Layer 3 of a small transformer language model trained on English Wikipedia (23 layers, counted from 0, width 96).
A neuron adds its activation times its output weights to the MLP's output. To switch it off is to set its activation to zero at one token and run the rest of the model.
A neuron's activation on a vector x is GELU(weights . x), where the dot is the dot product.

Input weights of the MLP neurons that the questions are about. A number n stands for n times 0.002.
n88: 129 -100 -176 -12 13 77 -97 -15 -26 -62 -220 -93 62 138 83 -23 -116 38 148 -39 -3 85 213 -129 -41 -25 -132 119 -19 131 69 -39 91 -113 50 50 -41 141 18 -133 114 124 12 65 30 178 -52 -24 63 -106 -40 215 -79 144 -199 33 -74 -132 -118 116 157 -108 105 -9 -47 6 51 -73 -78 181 -57 59 165 -57 202 -16 -84 -71 183 89 -182 12 -26 -109 -15 -133 0 91 -98 -28 -19 -225 -112 -102 22 -15
n124: 25 -3 17 109 83 4 228 39 -64 -21 65 -166 30 -16 -109 -223 -181 88 160 -58 64 65 121 139 40 33 -78 26 -11 28 96 -124 -47 157 90 161 -10 113 7 8 8 14 -29 72 -7 33 82 106 -94 -140 18 29 -103 -61 -54 42 -97 44 209 142 -54 -133 -66 153 88 50 -136 -3 -104 -187 -87 -91 -309 -251 -11 236 54 164 71 -214 -238 351 -111 -344 35 29 119 -56 -8 -166 -58 76 63 49 107 -68
n133: -56 -91 -23 20 -44 -97 41 83 -101 197 -102 56 -29 -15 -33 62 -31 222 -34 0 -8 -26 -4 -44 -45 -220 116 -162 90 -216 205 260 -127 187 150 -59 -202 39 45 47 138 -270 -10 -117 -81 45 103 -103 97 -139 -116 0 -74 -66 28 170 133 -39 142 105 126 31 -84 30 42 10 92 -13 -54 -50 -44 -51 56 179 -320 111 -8 79 97 -282 -49 95 -110 -112 -169 -104 0 51 175 101 -84 175 -32 131 -11 86
n136: 179 36 -30 218 -169 -33 8 259 46 60 225 -12 -3 97 -148 -41 -11 -11 -59 -168 -202 95 -186 -176 20 29 -137 60 -17 28 21 75 -29 108 84 -84 -16 11 217 -48 -6 51 23 152 -158 38 175 -22 -84 -9 -68 -150 -83 -27 -20 83 -33 -96 47 -39 -134 -35 151 -92 -3 58 -53 42 -106 53 -28 31 35 -143 39 65 -19 51 132 -66 137 96 -111 76 -31 72 53 -39 -100 -23 -28 17 -33 -129 -57 -86
n162: 94 130 -25 -105 -109 -69 -58 41 -66 -315 -23 155 -201 40 -53 0 -117 10 274 163 190 39 42 25 -209 -88 -103 162 -37 -50 -137 82 -41 -23 -123 137 -129 -141 -110 234 172 116 -67 -63 73 4 177 78 11 -100 -106 -79 23 -155 -93 8 -62 -183 133 -8 -19 -30 126 -75 -45 -115 163 118 -18 61 382 188 -33 -94 -113 -34 -97 139 4 -136 -25 11 111 33 4 -148 -13 18 55 -71 103 83 -103 -155 -123 403
n196: -74 -156 13 -190 -182 201 216 -70 38 293 -179 50 -31 62 171 -60 7 -119 -120 0 -167 -74 -349 97 64 -33 7 170 -244 -93 203 -26 -27 -58 74 -67 -13 224 126 81 -50 75 17 106 -59 24 -43 105 -184 -77 112 71 61 -85 107 -100 17 60 -161 -59 84 -50 74 -29 65 -90 72 48 -55 174 -42 7 -23 -20 112 10 80 -146 114 103 -168 0 -122 -20 68 -40 92 65 -91 27 -54 -32 21 75 -159 76
n203: 47 -48 -49 -41 125 79 150 -14 -47 6 -36 39 -79 13 21 70 -28 71 114 15 -64 -36 -206 -39 36 2 16 89 76 31 -118 -8 34 -69 -44 94 24 76 -4 -10 2 19 -30 -29 99 38 105 -78 -31 56 -87 110 -29 13 30 4 -41 -136 -231 48 -28 12 -19 23 -8 32 -29 -36 -4 -53 15 65 -14 12 -71 -23 -2 23 0 -59 -77 51 -32 -139 86 4 -105 -52 32 14 52 27 138 27 0 -66
n239: -92 -38 -133 67 75 -71 102 -68 -77 -133 63 199 -54 173 -46 -28 64 -92 -69 140 51 -238 0 16 -157 44 -122 156 88 -9 27 -125 119 -23 3 10 -156 -157 -71 38 91 162 43 182 -35 20 168 -137 9 16 -67 60 70 -136 -16 -21 -91 133 93 -88 -30 -52 79 85 -56 120 153 127 60 0 158 -175 55 145 -106 -121 39 -166 -61 30 -117 -92 103 385 -98 123 -168 -133 41 -36 -119 32 -37 22 -71 143
n262: -108 -96 -162 75 -54 151 151 -111 -113 0 117 32 22 5 191 311 -46 84 -199 -16 124 -54 -74 -157 -469 -27 -51 98 43 -185 169 21 -130 -4 215 13 -168 -179 -4 103 -221 -50 60 -230 -25 17 254 286 17 43 -114 96 26 -77 -13 82 151 -138 -44 4 99 162 25 -132 -9 145 140 -31 41 -74 -266 108 -73 108 -76 -84 37 -182 -102 103 57 381 92 201 -279 26 201 -175 140 -17 -53 116 -79 154 -322 26
n306: -218 22 -18 236 85 50 232 -104 -21 214 -128 -294 93 201 -7 -129 26 66 -201 57 -25 67 -72 161 -37 57 -37 -27 -7 -110 3 192 -87 -214 82 -59 76 86 -147 74 148 101 -82 -98 148 -37 169 78 343 85 -113 109 -163 -140 -56 146 88 4 -110 35 26 -129 -100 158 42 7 23 192 -75 -200 -65 145 4 49 -23 -46 -305 38 -35 263 25 -94 -194 18 -47 144 17 -112 -125 49 -83 -79 8 165 -27 -129
n320: 192 92 -26 43 -245 70 103 125 -86 64 58 98 32 -195 125 -128 -27 -99 292 133 211 -36 24 -20 61 -6 -117 -46 37 23 -66 10 -21 117 -7 -71 -257 -157 -57 -11 44 -30 -58 -125 33 130 -47 65 59 -102 0 0 -183 58 -37 -235 21 116 201 -169 62 132 -233 118 -17 47 -184 123 75 -45 85 -54 -81 14 -153 35 0 95 81 -101 -71 -80 60 -79 -20 37 -8 -3 342 -136 97 -108 -91 -33 -175 175
n324: 37 -30 -162 110 -54 162 -98 52 -72 21 -37 56 118 86 64 -170 -214 -86 -107 -88 14 -245 116 41 74 22 241 -38 70 15 -39 231 59 3 113 61 -80 -40 -51 10 -59 24 -83 -109 -9 -163 121 -315 -50 -28 129 -37 -56 -17 153 94 -54 -69 -59 32 -142 9 -89 41 62 34 31 44 115 3 21 42 0 -136 0 -185 178 -73 158 -59 12 -33 37 9 143 146 -94 -74 109 -129 -106 97 -9 68 135 27

Output weights of the MLP neurons that the questions are about. A number n stands for n times 0.0041.
n88: 108 271 10 18 132 34 -128 -79 -140 -39 174 109 -125 -117 -114 -41 183 -180 62 109 126 -100 -148 -104 46 106 128 -30 157 27 -75 -159 13 120 -44 -34 170 126 -93 20 -83 47 -92 -132 42 -135 -145 85 218 86 -114 -30 224 34 31 -199 -21 83 -144 12 -66 0 -45 13 -163 29 10 185 206 20 116 -3 -26 148 39 111 -186 -127 109 -126 -6 -101 128 50 -59 -104 -30 -16 42 63 97 -19 -94 114 -185 -62
n124: -49 -150 88 -14 -121 35 -267 113 -58 64 -54 -66 27 -40 -15 -198 298 -39 -10 194 -158 -160 -151 21 16 91 198 -81 221 94 -73 -25 46 20 4 -117 8 -124 21 -98 23 -30 -60 -203 154 -29 -191 -61 43 75 61 -4 99 -105 -62 166 0 29 -153 -55 -189 136 22 82 42 -85 105 134 86 135 15 113 210 49 4 -55 -135 -300 -18 -4 243 -76 135 348 -24 -152 64 84 -63 217 -131 -121 -94 23 -27 128
n133: -87 -80 -69 -16 298 -77 95 103 -132 -75 -114 -121 82 128 -90 102 -149 -231 137 164 110 -158 0 21 161 58 200 56 141 -168 197 8 -256 171 -268 209 91 -27 -38 111 85 -74 89 -151 -23 13 -144 95 -55 -190 -81 213 -65 235 73 158 -13 -117 26 -81 -34 -20 -13 -84 111 -205 -119 -9 -126 261 -27 -32 -158 287 -180 -359 18 -157 120 51 322 21 253 -131 0 53 88 45 -143 215 -36 -185 -159 -96 327 -129
n136: -13 149 302 -19 -14 154 0 52 130 75 33 38 87 -58 134 -59 109 57 19 -48 -61 -18 -159 30 74 82 -54 -24 -27 -4 69 -204 84 -96 -316 -107 -302 179 -243 -78 159 67 -110 -64 131 -118 -148 -102 22 104 -78 185 -59 263 88 56 166 -49 -7 -150 -240 -79 -221 27 18 -138 -61 -35 47 -67 154 72 -116 79 52 34 4 -48 31 160 107 24 107 -185 -79 42 81 10 118 -59 -70 -74 188 -22 40 -93
n162: -16 -173 -12 69 49 117 164 115 -142 278 386 -123 -39 -73 -172 94 126 76 -116 -288 -117 -185 -150 184 236 157 155 -41 212 236 78 -107 60 405 30 -106 43 161 36 -30 -159 -4 55 161 -139 95 -107 -11 48 -73 -170 118 -107 219 134 -155 -120 -231 -8 -66 55 -34 32 -4 30 208 -203 -34 -148 -118 -4 -135 -171 -23 -250 187 51 53 0 -4 64 -122 -82 -204 -175 -192 59 -4 -211 96 -8 100 122 -33 73 0
n196: -126 120 187 -258 -43 156 247 -65 162 5 -9 30 123 90 381 -41 25 -249 53 -17 55 -163 120 -21 0 99 -4 -432 159 -182 -124 130 164 -102 -13 103 -23 9 21 -169 113 -185 -103 -94 5 69 -14 -188 -169 -49 68 178 48 27 -311 -253 -63 -104 -26 -94 359 -134 -124 -72 121 -4 -13 -164 -97 102 112 -33 69 -66 102 19 147 -107 65 -89 -261 47 -129 87 -8 203 80 260 111 257 -355 -59 111 -69 -27 130
n203: 38 -11 -129 10 -71 -37 -55 147 -114 -23 -169 -13 -55 111 -22 -42 -128 -100 2 42 41 129 -33 -47 112 33 -165 -21 57 54 52 76 122 182 -11 -144 -22 -64 -28 89 -63 216 -59 -59 127 -102 -90 82 -64 2 -85 221 -37 13 108 -62 -323 13 64 -111 85 48 -157 -26 -14 0 49 11 59 65 -41 12 70 -95 8 28 -48 39 31 178 -19 -26 -23 -32 20 -3 102 88 -59 36 14 54 70 -44 -96 -60
n239: -48 141 -16 -35 82 77 -163 -16 -89 7 -135 -141 59 80 -95 27 -54 162 170 -88 -28 62 123 89 117 -156 24 6 -40 -154 -42 57 0 37 -133 19 254 123 82 -106 154 -102 -71 -193 -3 144 -3 118 -31 -26 -9 -80 -63 42 -195 14 -118 -154 -67 15 67 219 15 97 -152 -88 -90 192 -49 -16 -87 50 -108 152 -84 -20 96 0 62 -65 197 9 140 27 172 -67 157 -12 131 -106 -127 -107 0 -75 -140 -144
n262: 26 68 173 82 -58 84 -40 -75 61 -19 -234 -40 9 87 185 -151 -250 -9 158 -4 -65 102 165 181 198 60 129 -71 -88 245 -105 154 172 152 -51 -169 126 -70 -246 -82 120 153 127 46 -131 -190 88 -457 -72 124 279 9 -97 86 23 -124 -46 -18 -77 -112 -238 -185 -44 189 37 -293 122 5 0 59 284 -133 -66 76 255 -29 -45 -17 155 -78 32 -183 172 -110 97 9 -308 156 90 117 130 -211 149 -291 -55 -212
n306: -87 -163 -32 15 101 -5 -74 -354 -94 351 56 -195 -122 146 33 -80 213 -36 -253 95 -5 83 -177 151 253 27 82 -69 -414 60 -15 122 -293 -362 351 257 -150 263 -155 -218 -11 75 27 38 473 63 122 58 311 -371 10 98 -270 11 100 171 -105 32 -43 224 231 -106 182 51 175 57 -84 362 -134 -33 -104 -159 42 -136 -152 0 -255 63 127 327 -39 26 -263 -81 -35 118 -76 -136 -322 -17 -88 232 243 -52 -72 -169
n320: -29 -144 -52 137 104 -234 44 -122 18 89 94 -67 249 -219 8 -46 199 58 -83 15 -51 4 -174 -99 51 -215 32 89 66 125 70 46 133 -119 23 -184 62 -43 65 -27 205 -241 267 -30 -226 -240 -77 -123 50 -94 150 -11 74 -61 172 48 -77 -100 -23 -97 -104 -108 171 43 -138 104 -58 -238 264 -140 69 184 37 -53 202 -4 -182 131 -11 54 -34 124 18 4 -91 -68 -61 148 -103 86 10 -29 57 -151 266 92
n324: -95 227 -11 111 -91 69 44 225 136 40 50 -65 -202 -57 -186 24 150 42 31 113 103 239 -163 -111 42 4 -25 139 50 -119 -110 -217 11 -155 128 -34 73 4 -11 93 15 118 239 -37 -92 40 -8 97 62 143 -100 19 -225 130 -142 -125 -144 -44 222 -17 0 89 86 18 22 208 -100 -130 -237 11 315 -147 -136 45 -74 228 -93 165 -174 50 0 -97 -14 -121 -196 52 -78 21 -62 115 -70 -141 -108 -42 -193 36

Each question names a token from some text and the token that comes next. It shows the vector x that enters the MLP there. A number n stands for n times 0.0066.

Then comes g, the gradient of the next token's log-probability with respect to the MLP's output, scaled to length 1. A neuron's effect is roughly proportional to its activation times (output weights . g). A number n stands for n times 0.00079.

"se", then "y"
x: 8 62 -160 -214 0 -131 -220 -50 -42 139 191 47 67 93 102 -19 67 -4 -149 263 -150 94 9 115 -212 197 204 27 -16 134 -139 -70 -112 197 -39 120 -38 -204 -14 -87 -192 12 -17 97 -126 -54 36 -42 0 -32 -95 -66 -63 65 -187 -78 214 183 -76 -69 15 -237 93 42 -224 41 -328 -16 125 16 142 181 22 213 8 27 119 127 32 56 125 31 119 -103 -140 -369 38 146 87 -183 -75 -6 185 164 91 -201
g: 55 108 175 49 14 182 -142 28 -23 -101 -150 11 124 -32 -113 120 266 24 -233 -4 142 -43 19 -142 -93 24 -97 49 13 49 42 -307 -22 -54 74 -109 -103 -54 258 210 -114 -53 213 -92 49 207 269 -311 139 -4 34 78 -176 15 -140 174 54 -151 -75 96 -11 92 13 107 -297 -65 -246 91 -82 -25 81 -98 67 -44 101 166 -99 104 -125 256 -56 -180 154 -94 35 -100 133 -167 -100 -125 -115 -55 91 172 23 -31
Which neuron, switched off, raises the next token's probability most? n324

"um", then " Hall"
x: -13 -88 -149 -182 4 -247 -137 -180 81 105 259 -136 -23 169 119 42 -2 37 -143 223 -170 209 -50 140 -173 126 249 -18 28 237 -48 -21 -84 115 -91 159 28 -195 -81 -102 -183 55 -126 173 -164 4 -22 -96 47 -24 -84 -49 -34 -4 -265 -71 188 239 -14 -129 -28 -210 94 1 -220 -38 -192 33 157 -28 130 152 73 123 69 -32 51 2 53 -23 174 -3 46 -194 -116 -199 7 139 248 -38 -103 26 149 205 146 -86
g: -32 270 115 155 53 -105 39 -104 181 51 -11 95 79 139 -103 -183 10 66 80 -103 215 138 -34 -156 -46 -97 -213 -119 3 -78 16 63 14 -60 -143 -201 -205 -60 117 108 -109 -115 25 70 -18 286 30 35 -151 112 74 -3 -307 -149 43 -126 -63 -94 -263 -104 5 -172 72 92 -193 178 -147 204 135 -171 4 5 113 59 15 109 -204 -184 -12 185 -100 178 212 -96 208 145 -45 -6 -42 212 111 123 24 92 -165 -68
Which neuron, switched off, lowers the next token's probability most? n133

"is", then "ley"
x: -32 -20 -132 -186 -56 -130 -237 -207 136 49 262 -8 -49 168 134 51 -54 56 -162 146 -206 157 2 188 -118 69 166 83 55 119 -157 -150 -78 100 -26 196 51 -194 -111 -192 -137 8 -125 120 -70 -96 -53 -65 -53 -60 -113 -41 18 72 -283 -73 155 252 48 -31 -9 -176 96 7 -90 65 -261 -67 258 -4 114 218 89 129 68 -57 3 83 21 -12 134 7 58 -193 -86 -275 16 181 200 12 -94 58 168 195 59 -143
g: 146 84 162 -157 -58 -30 -52 -140 -60 108 25 13 -17 -220 -87 71 93 -274 -100 67 16 -18 95 -44 240 5 37 99 167 235 -161 -72 -68 108 218 167 -111 155 36 9 9 136 15 55 -151 -257 -43 -135 243 112 -93 -6 233 -28 -110 439 112 79 0 -182 -132 51 5 120 -35 -48 -185 -152 154 34 -23 38 -239 -62 4 -183 6 47 -145 176 -123 -55 -240 -51 -124 185 75 -100 -71 96 -1 -173 -30 -61 100 26
Which neuron, switched off, lowers the next token's probability most? n239

" H", then "omes"
x: -56 1 -201 -157 40 -69 -166 -88 -19 93 127 -76 11 123 5 46 27 -19 -59 61 -233 169 -59 71 -312 174 348 27 103 171 -198 -14 -159 56 83 75 73 -211 -48 -53 -7 176 20 217 -226 8 -68 2 -35 -100 15 -99 104 -12 -198 -6 129 181 -29 -117 -52 -239 36 55 -99 13 -372 -75 186 -36 130 184 139 222 -65 99 132 9 53 -10 117 -7 1 -217 -85 -225 -49 138 194 -57 -24 -139 126 152 187 -66
g: 198 156 -61 -101 18 -94 40 -230 93 -50 95 -14 174 96 -129 2 -202 214 -6 -64 95 94 123 27 -59 12 -21 214 219 -128 69 121 -19 26 32 -137 -5 28 -188 9 -151 135 113 13 -17 -192 -11 -84 -130 -115 -186 17 -161 126 18 62 145 -74 107 53 63 -281 -220 13 33 -6 189 -91 -217 -242 4 64 -23 190 227 191 16 44 -299 -105 -110 141 -118 71 203 -60 -259 -186 44 115 88 138 127 161 -123 -99
Which neuron, switched off, lowers the next token's probability most? n124

"3", then "."
x: -62 58 -256 -282 -11 -65 -197 -126 -83 73 208 -79 64 151 15 -9 57 55 -62 105 -181 204 -39 192 -190 136 287 25 8 83 -29 -113 -152 197 125 81 -47 -121 -82 -100 -37 106 -104 58 -140 -16 -120 -34 -81 -109 -93 -4 101 50 -286 -95 157 211 -25 -30 -35 -147 59 -43 -167 52 -331 -96 227 -50 211 167 69 272 -30 -76 146 74 -2 -95 104 106 56 -123 -79 -317 -22 65 281 10 -13 68 189 91 73 -94
g: 119 224 -24 -191 -80 74 365 101 -44 41 -107 -107 -40 -92 18 -49 -86 85 -177 19 -27 32 160 177 199 6 28 2 73 -47 -1 3 -72 18 -66 97 -59 -183 -52 113 1 48 -54 25 -16 -186 -124 -26 18 -122 18 25 33 239 -156 249 0 33 60 169 -109 152 -64 36 -216 -47 -82 -467 20 117 -168 -58 -3 160 19 90 20 -23 46 -248 74 169 -307 159 198 -106 60 -70 -79 45 28 -289 -76 -4 215 123
Which neuron, switched off, lowers the next token's probability most? n133

" The", then "or"
x: -71 -20 -144 -72 15 4 -207 -178 -41 92 200 -75 66 134 140 -83 4 44 -147 83 -178 216 -62 109 -240 98 430 81 -16 101 -206 -83 -49 166 76 69 149 -151 -9 -17 -124 144 14 120 -275 -84 -64 -113 -40 -75 -49 -93 92 131 -252 -125 15 146 -71 -163 25 -171 152 -29 -68 80 -290 -74 124 45 289 202 12 153 -52 48 103 117 5 -7 41 36 73 -207 3 -225 -105 54 144 -86 -11 -67 158 164 119 -148
g: 91 24 255 247 -49 219 197 -4 -124 248 -186 -12 -15 25 35 94 -82 50 -310 20 -98 -100 0 -34 106 -28 107 -9 -15 -19 -41 121 -203 -59 79 34 197 -105 -235 86 77 8 71 -38 -144 -61 125 -171 -37 64 -278 -95 100 -24 -137 227 -3 -91 176 37 -190 359 124 -101 -174 -78 -9 -85 144 181 186 -150 -177 -37 31 12 49 189 -122 93 -22 28 -237 -60 -1 87 149 -78 -213 -72 -12 -36 -163 -48 100 17
Which neuron, switched off, lowers the next token's probability most? n324

" att", then "ained"
x: -2 54 -143 -142 97 -16 -222 -193 -106 82 263 -79 -13 201 124 -47 5 13 -91 78 -246 186 -52 208 -186 110 228 45 -13 35 -162 -97 -26 64 75 149 125 -62 215 -158 -128 104 1 127 -260 -55 3 -113 -44 -43 -4 38 85 -74 -205 -15 149 230 -48 -54 -80 -281 171 48 -248 61 -214 4 192 60 45 174 66 183 5 42 -10 -110 21 72 41 -86 -49 -221 -155 -203 -3 59 252 -44 -71 32 216 162 103 -201
g: -48 -67 -7 -214 -234 -15 -88 -289 140 276 -19 -7 32 235 1 -54 137 -120 -39 25 151 -52 -243 -152 -38 20 -17 -263 6 221 -301 105 72 -90 13 -61 -74 -13 66 -131 99 34 176 -119 111 -26 0 -59 -120 -187 -8 92 -231 148 235 -58 69 -36 28 -23 95 154 -8 -8 69 -53 -49 111 -54 40 157 153 199 -219 84 137 12 -53 -179 -18 -141 224 133 -33 -41 156 -122 52 1 -48 -13 -165 7 351 146 -67
Which neuron, switched off, lowers the next token's probability most? n196

"W", then "ater"
x: -74 43 -282 -151 -81 -62 -139 -72 18 141 127 -15 55 69 57 35 76 39 6 220 -124 178 -57 21 -183 173 393 -20 -43 202 -64 -36 -212 19 94 55 -8 -250 7 -88 -51 73 47 47 -173 -38 -3 39 -33 -39 -29 -51 54 53 -84 61 173 194 -98 -114 17 -262 107 -22 -211 56 -395 -8 215 -35 170 173 -22 172 -109 -80 163 106 25 48 79 6 70 -219 -16 -333 -15 68 222 -116 -70 -51 117 51 209 -138
g: 94 -199 106 -205 45 186 -5 34 17 -167 56 -71 55 -94 159 -66 54 105 -306 44 -4 -40 -347 -1 82 114 -44 111 -59 -122 -133 -42 107 169 87 -30 142 -93 123 -49 31 -119 280 112 -96 84 69 -53 -124 -359 65 60 117 -34 40 26 -75 -46 -176 19 -112 127 -7 -9 -29 274 -119 114 -116 105 69 -186 -48 -131 187 -96 74 37 148 47 67 200 99 -252 95 -260 82 -2 62 -99 6 -246 -102 244 49 97
Which neuron, switched off, lowers the next token's probability most? n320

" hold", then "ing"
x: -34 -29 -57 -154 -120 -77 -128 -106 -106 36 70 -71 -32 190 101 -19 11 47 -71 123 -141 208 -8 140 -54 251 248 43 -96 69 -205 -110 -58 59 137 54 27 -226 182 -184 -162 24 68 43 -206 -10 34 -162 15 26 -111 -91 106 -50 -218 35 206 205 0 -134 -5 -197 70 -21 -177 4 -235 46 166 37 127 315 -71 175 8 -5 134 -39 52 -6 81 -59 3 -96 -142 -339 -28 132 250 -189 47 74 214 175 110 -232
g: -15 24 -21 179 162 198 -124 -166 149 30 260 65 -45 -133 -100 -6 -38 -82 62 -43 -36 32 -77 89 -81 74 20 -63 45 72 -82 247 74 -72 -84 63 79 11 316 289 178 118 50 -122 -249 -34 118 -195 21 88 95 96 -157 17 -147 91 -43 -143 47 135 -358 -54 -34 -1 71 -57 -204 240 -119 43 -215 10 -62 90 63 -17 -197 142 189 -3 35 -135 6 -153 0 -220 -178 16 25 -226 18 248 -151 107 -119 -34
Which neuron, switched off, lowers the next token's probability most? n196

"or", then "ity"
x: -141 -44 -101 -237 6 -81 -264 -208 23 -47 267 81 26 194 68 111 69 59 -207 196 -75 178 -29 208 -118 87 257 126 -18 160 -118 -156 -28 147 -5 177 -27 -226 73 -26 -89 85 -82 154 -72 -131 -137 -100 38 -39 -31 -124 20 9 -202 -86 202 151 -12 -107 -2 -124 125 -4 -61 -24 -337 -99 204 -51 114 209 55 106 69 3 112 51 46 -102 20 9 131 -140 -141 -325 35 110 207 -97 -45 -30 174 122 26 -178
g: 268 -60 -73 240 -104 16 -115 -181 128 79 116 -19 -12 241 14 57 -94 -141 43 162 149 24 -108 -58 50 53 155 -15 -97 -59 -43 9 -236 -196 -147 24 -127 -181 -77 -183 140 -70 -234 27 -65 -51 -49 142 158 13 -326 -181 189 -107 4 -45 -6 142 157 -41 73 264 96 -118 179 -96 99 118 14 278 24 78 -95 -45 -67 67 30 66 41 5 -112 5 -250 -113 -82 82 126 -128 -89 200 -11 -92 -207 -35 257 143
Which neuron, switched off, lowers the next token's probability most? n262

").", then " He"
x: -26 18 -239 -101 -47 -114 -125 -207 -26 131 242 -89 51 177 -35 -70 94 77 -172 144 -98 215 -90 144 -147 104 212 137 -39 27 -120 24 -160 134 28 41 4 -142 -137 -166 -163 84 -47 45 -251 -117 -48 141 21 12 -193 -12 66 4 -291 -32 146 183 -69 -14 93 -220 114 42 -163 123 -227 -43 187 75 127 247 6 163 18 61 72 47 -34 -3 68 -11 -5 -247 -1 -242 -64 120 224 -54 -71 -18 148 215 151 -88
g: -141 244 -147 -229 -48 -91 233 -27 61 -32 -65 -189 236 95 9 131 15 -143 -185 60 59 304 -173 61 -46 76 -294 -159 -14 71 -57 106 -139 45 39 -39 -146 -142 30 47 58 -168 252 -69 -65 183 -4 80 -87 -222 -9 261 -189 112 218 -15 -76 -208 -18 156 -119 -16 -16 -90 46 82 0 3 -225 -83 62 126 -102 -5 141 84 -184 -197 -41 8 -58 167 148 -28 -33 -11 -26 144 52 109 276 88 90 105 -83 -18
Which neuron, switched off, lowers the next token's probability most? n306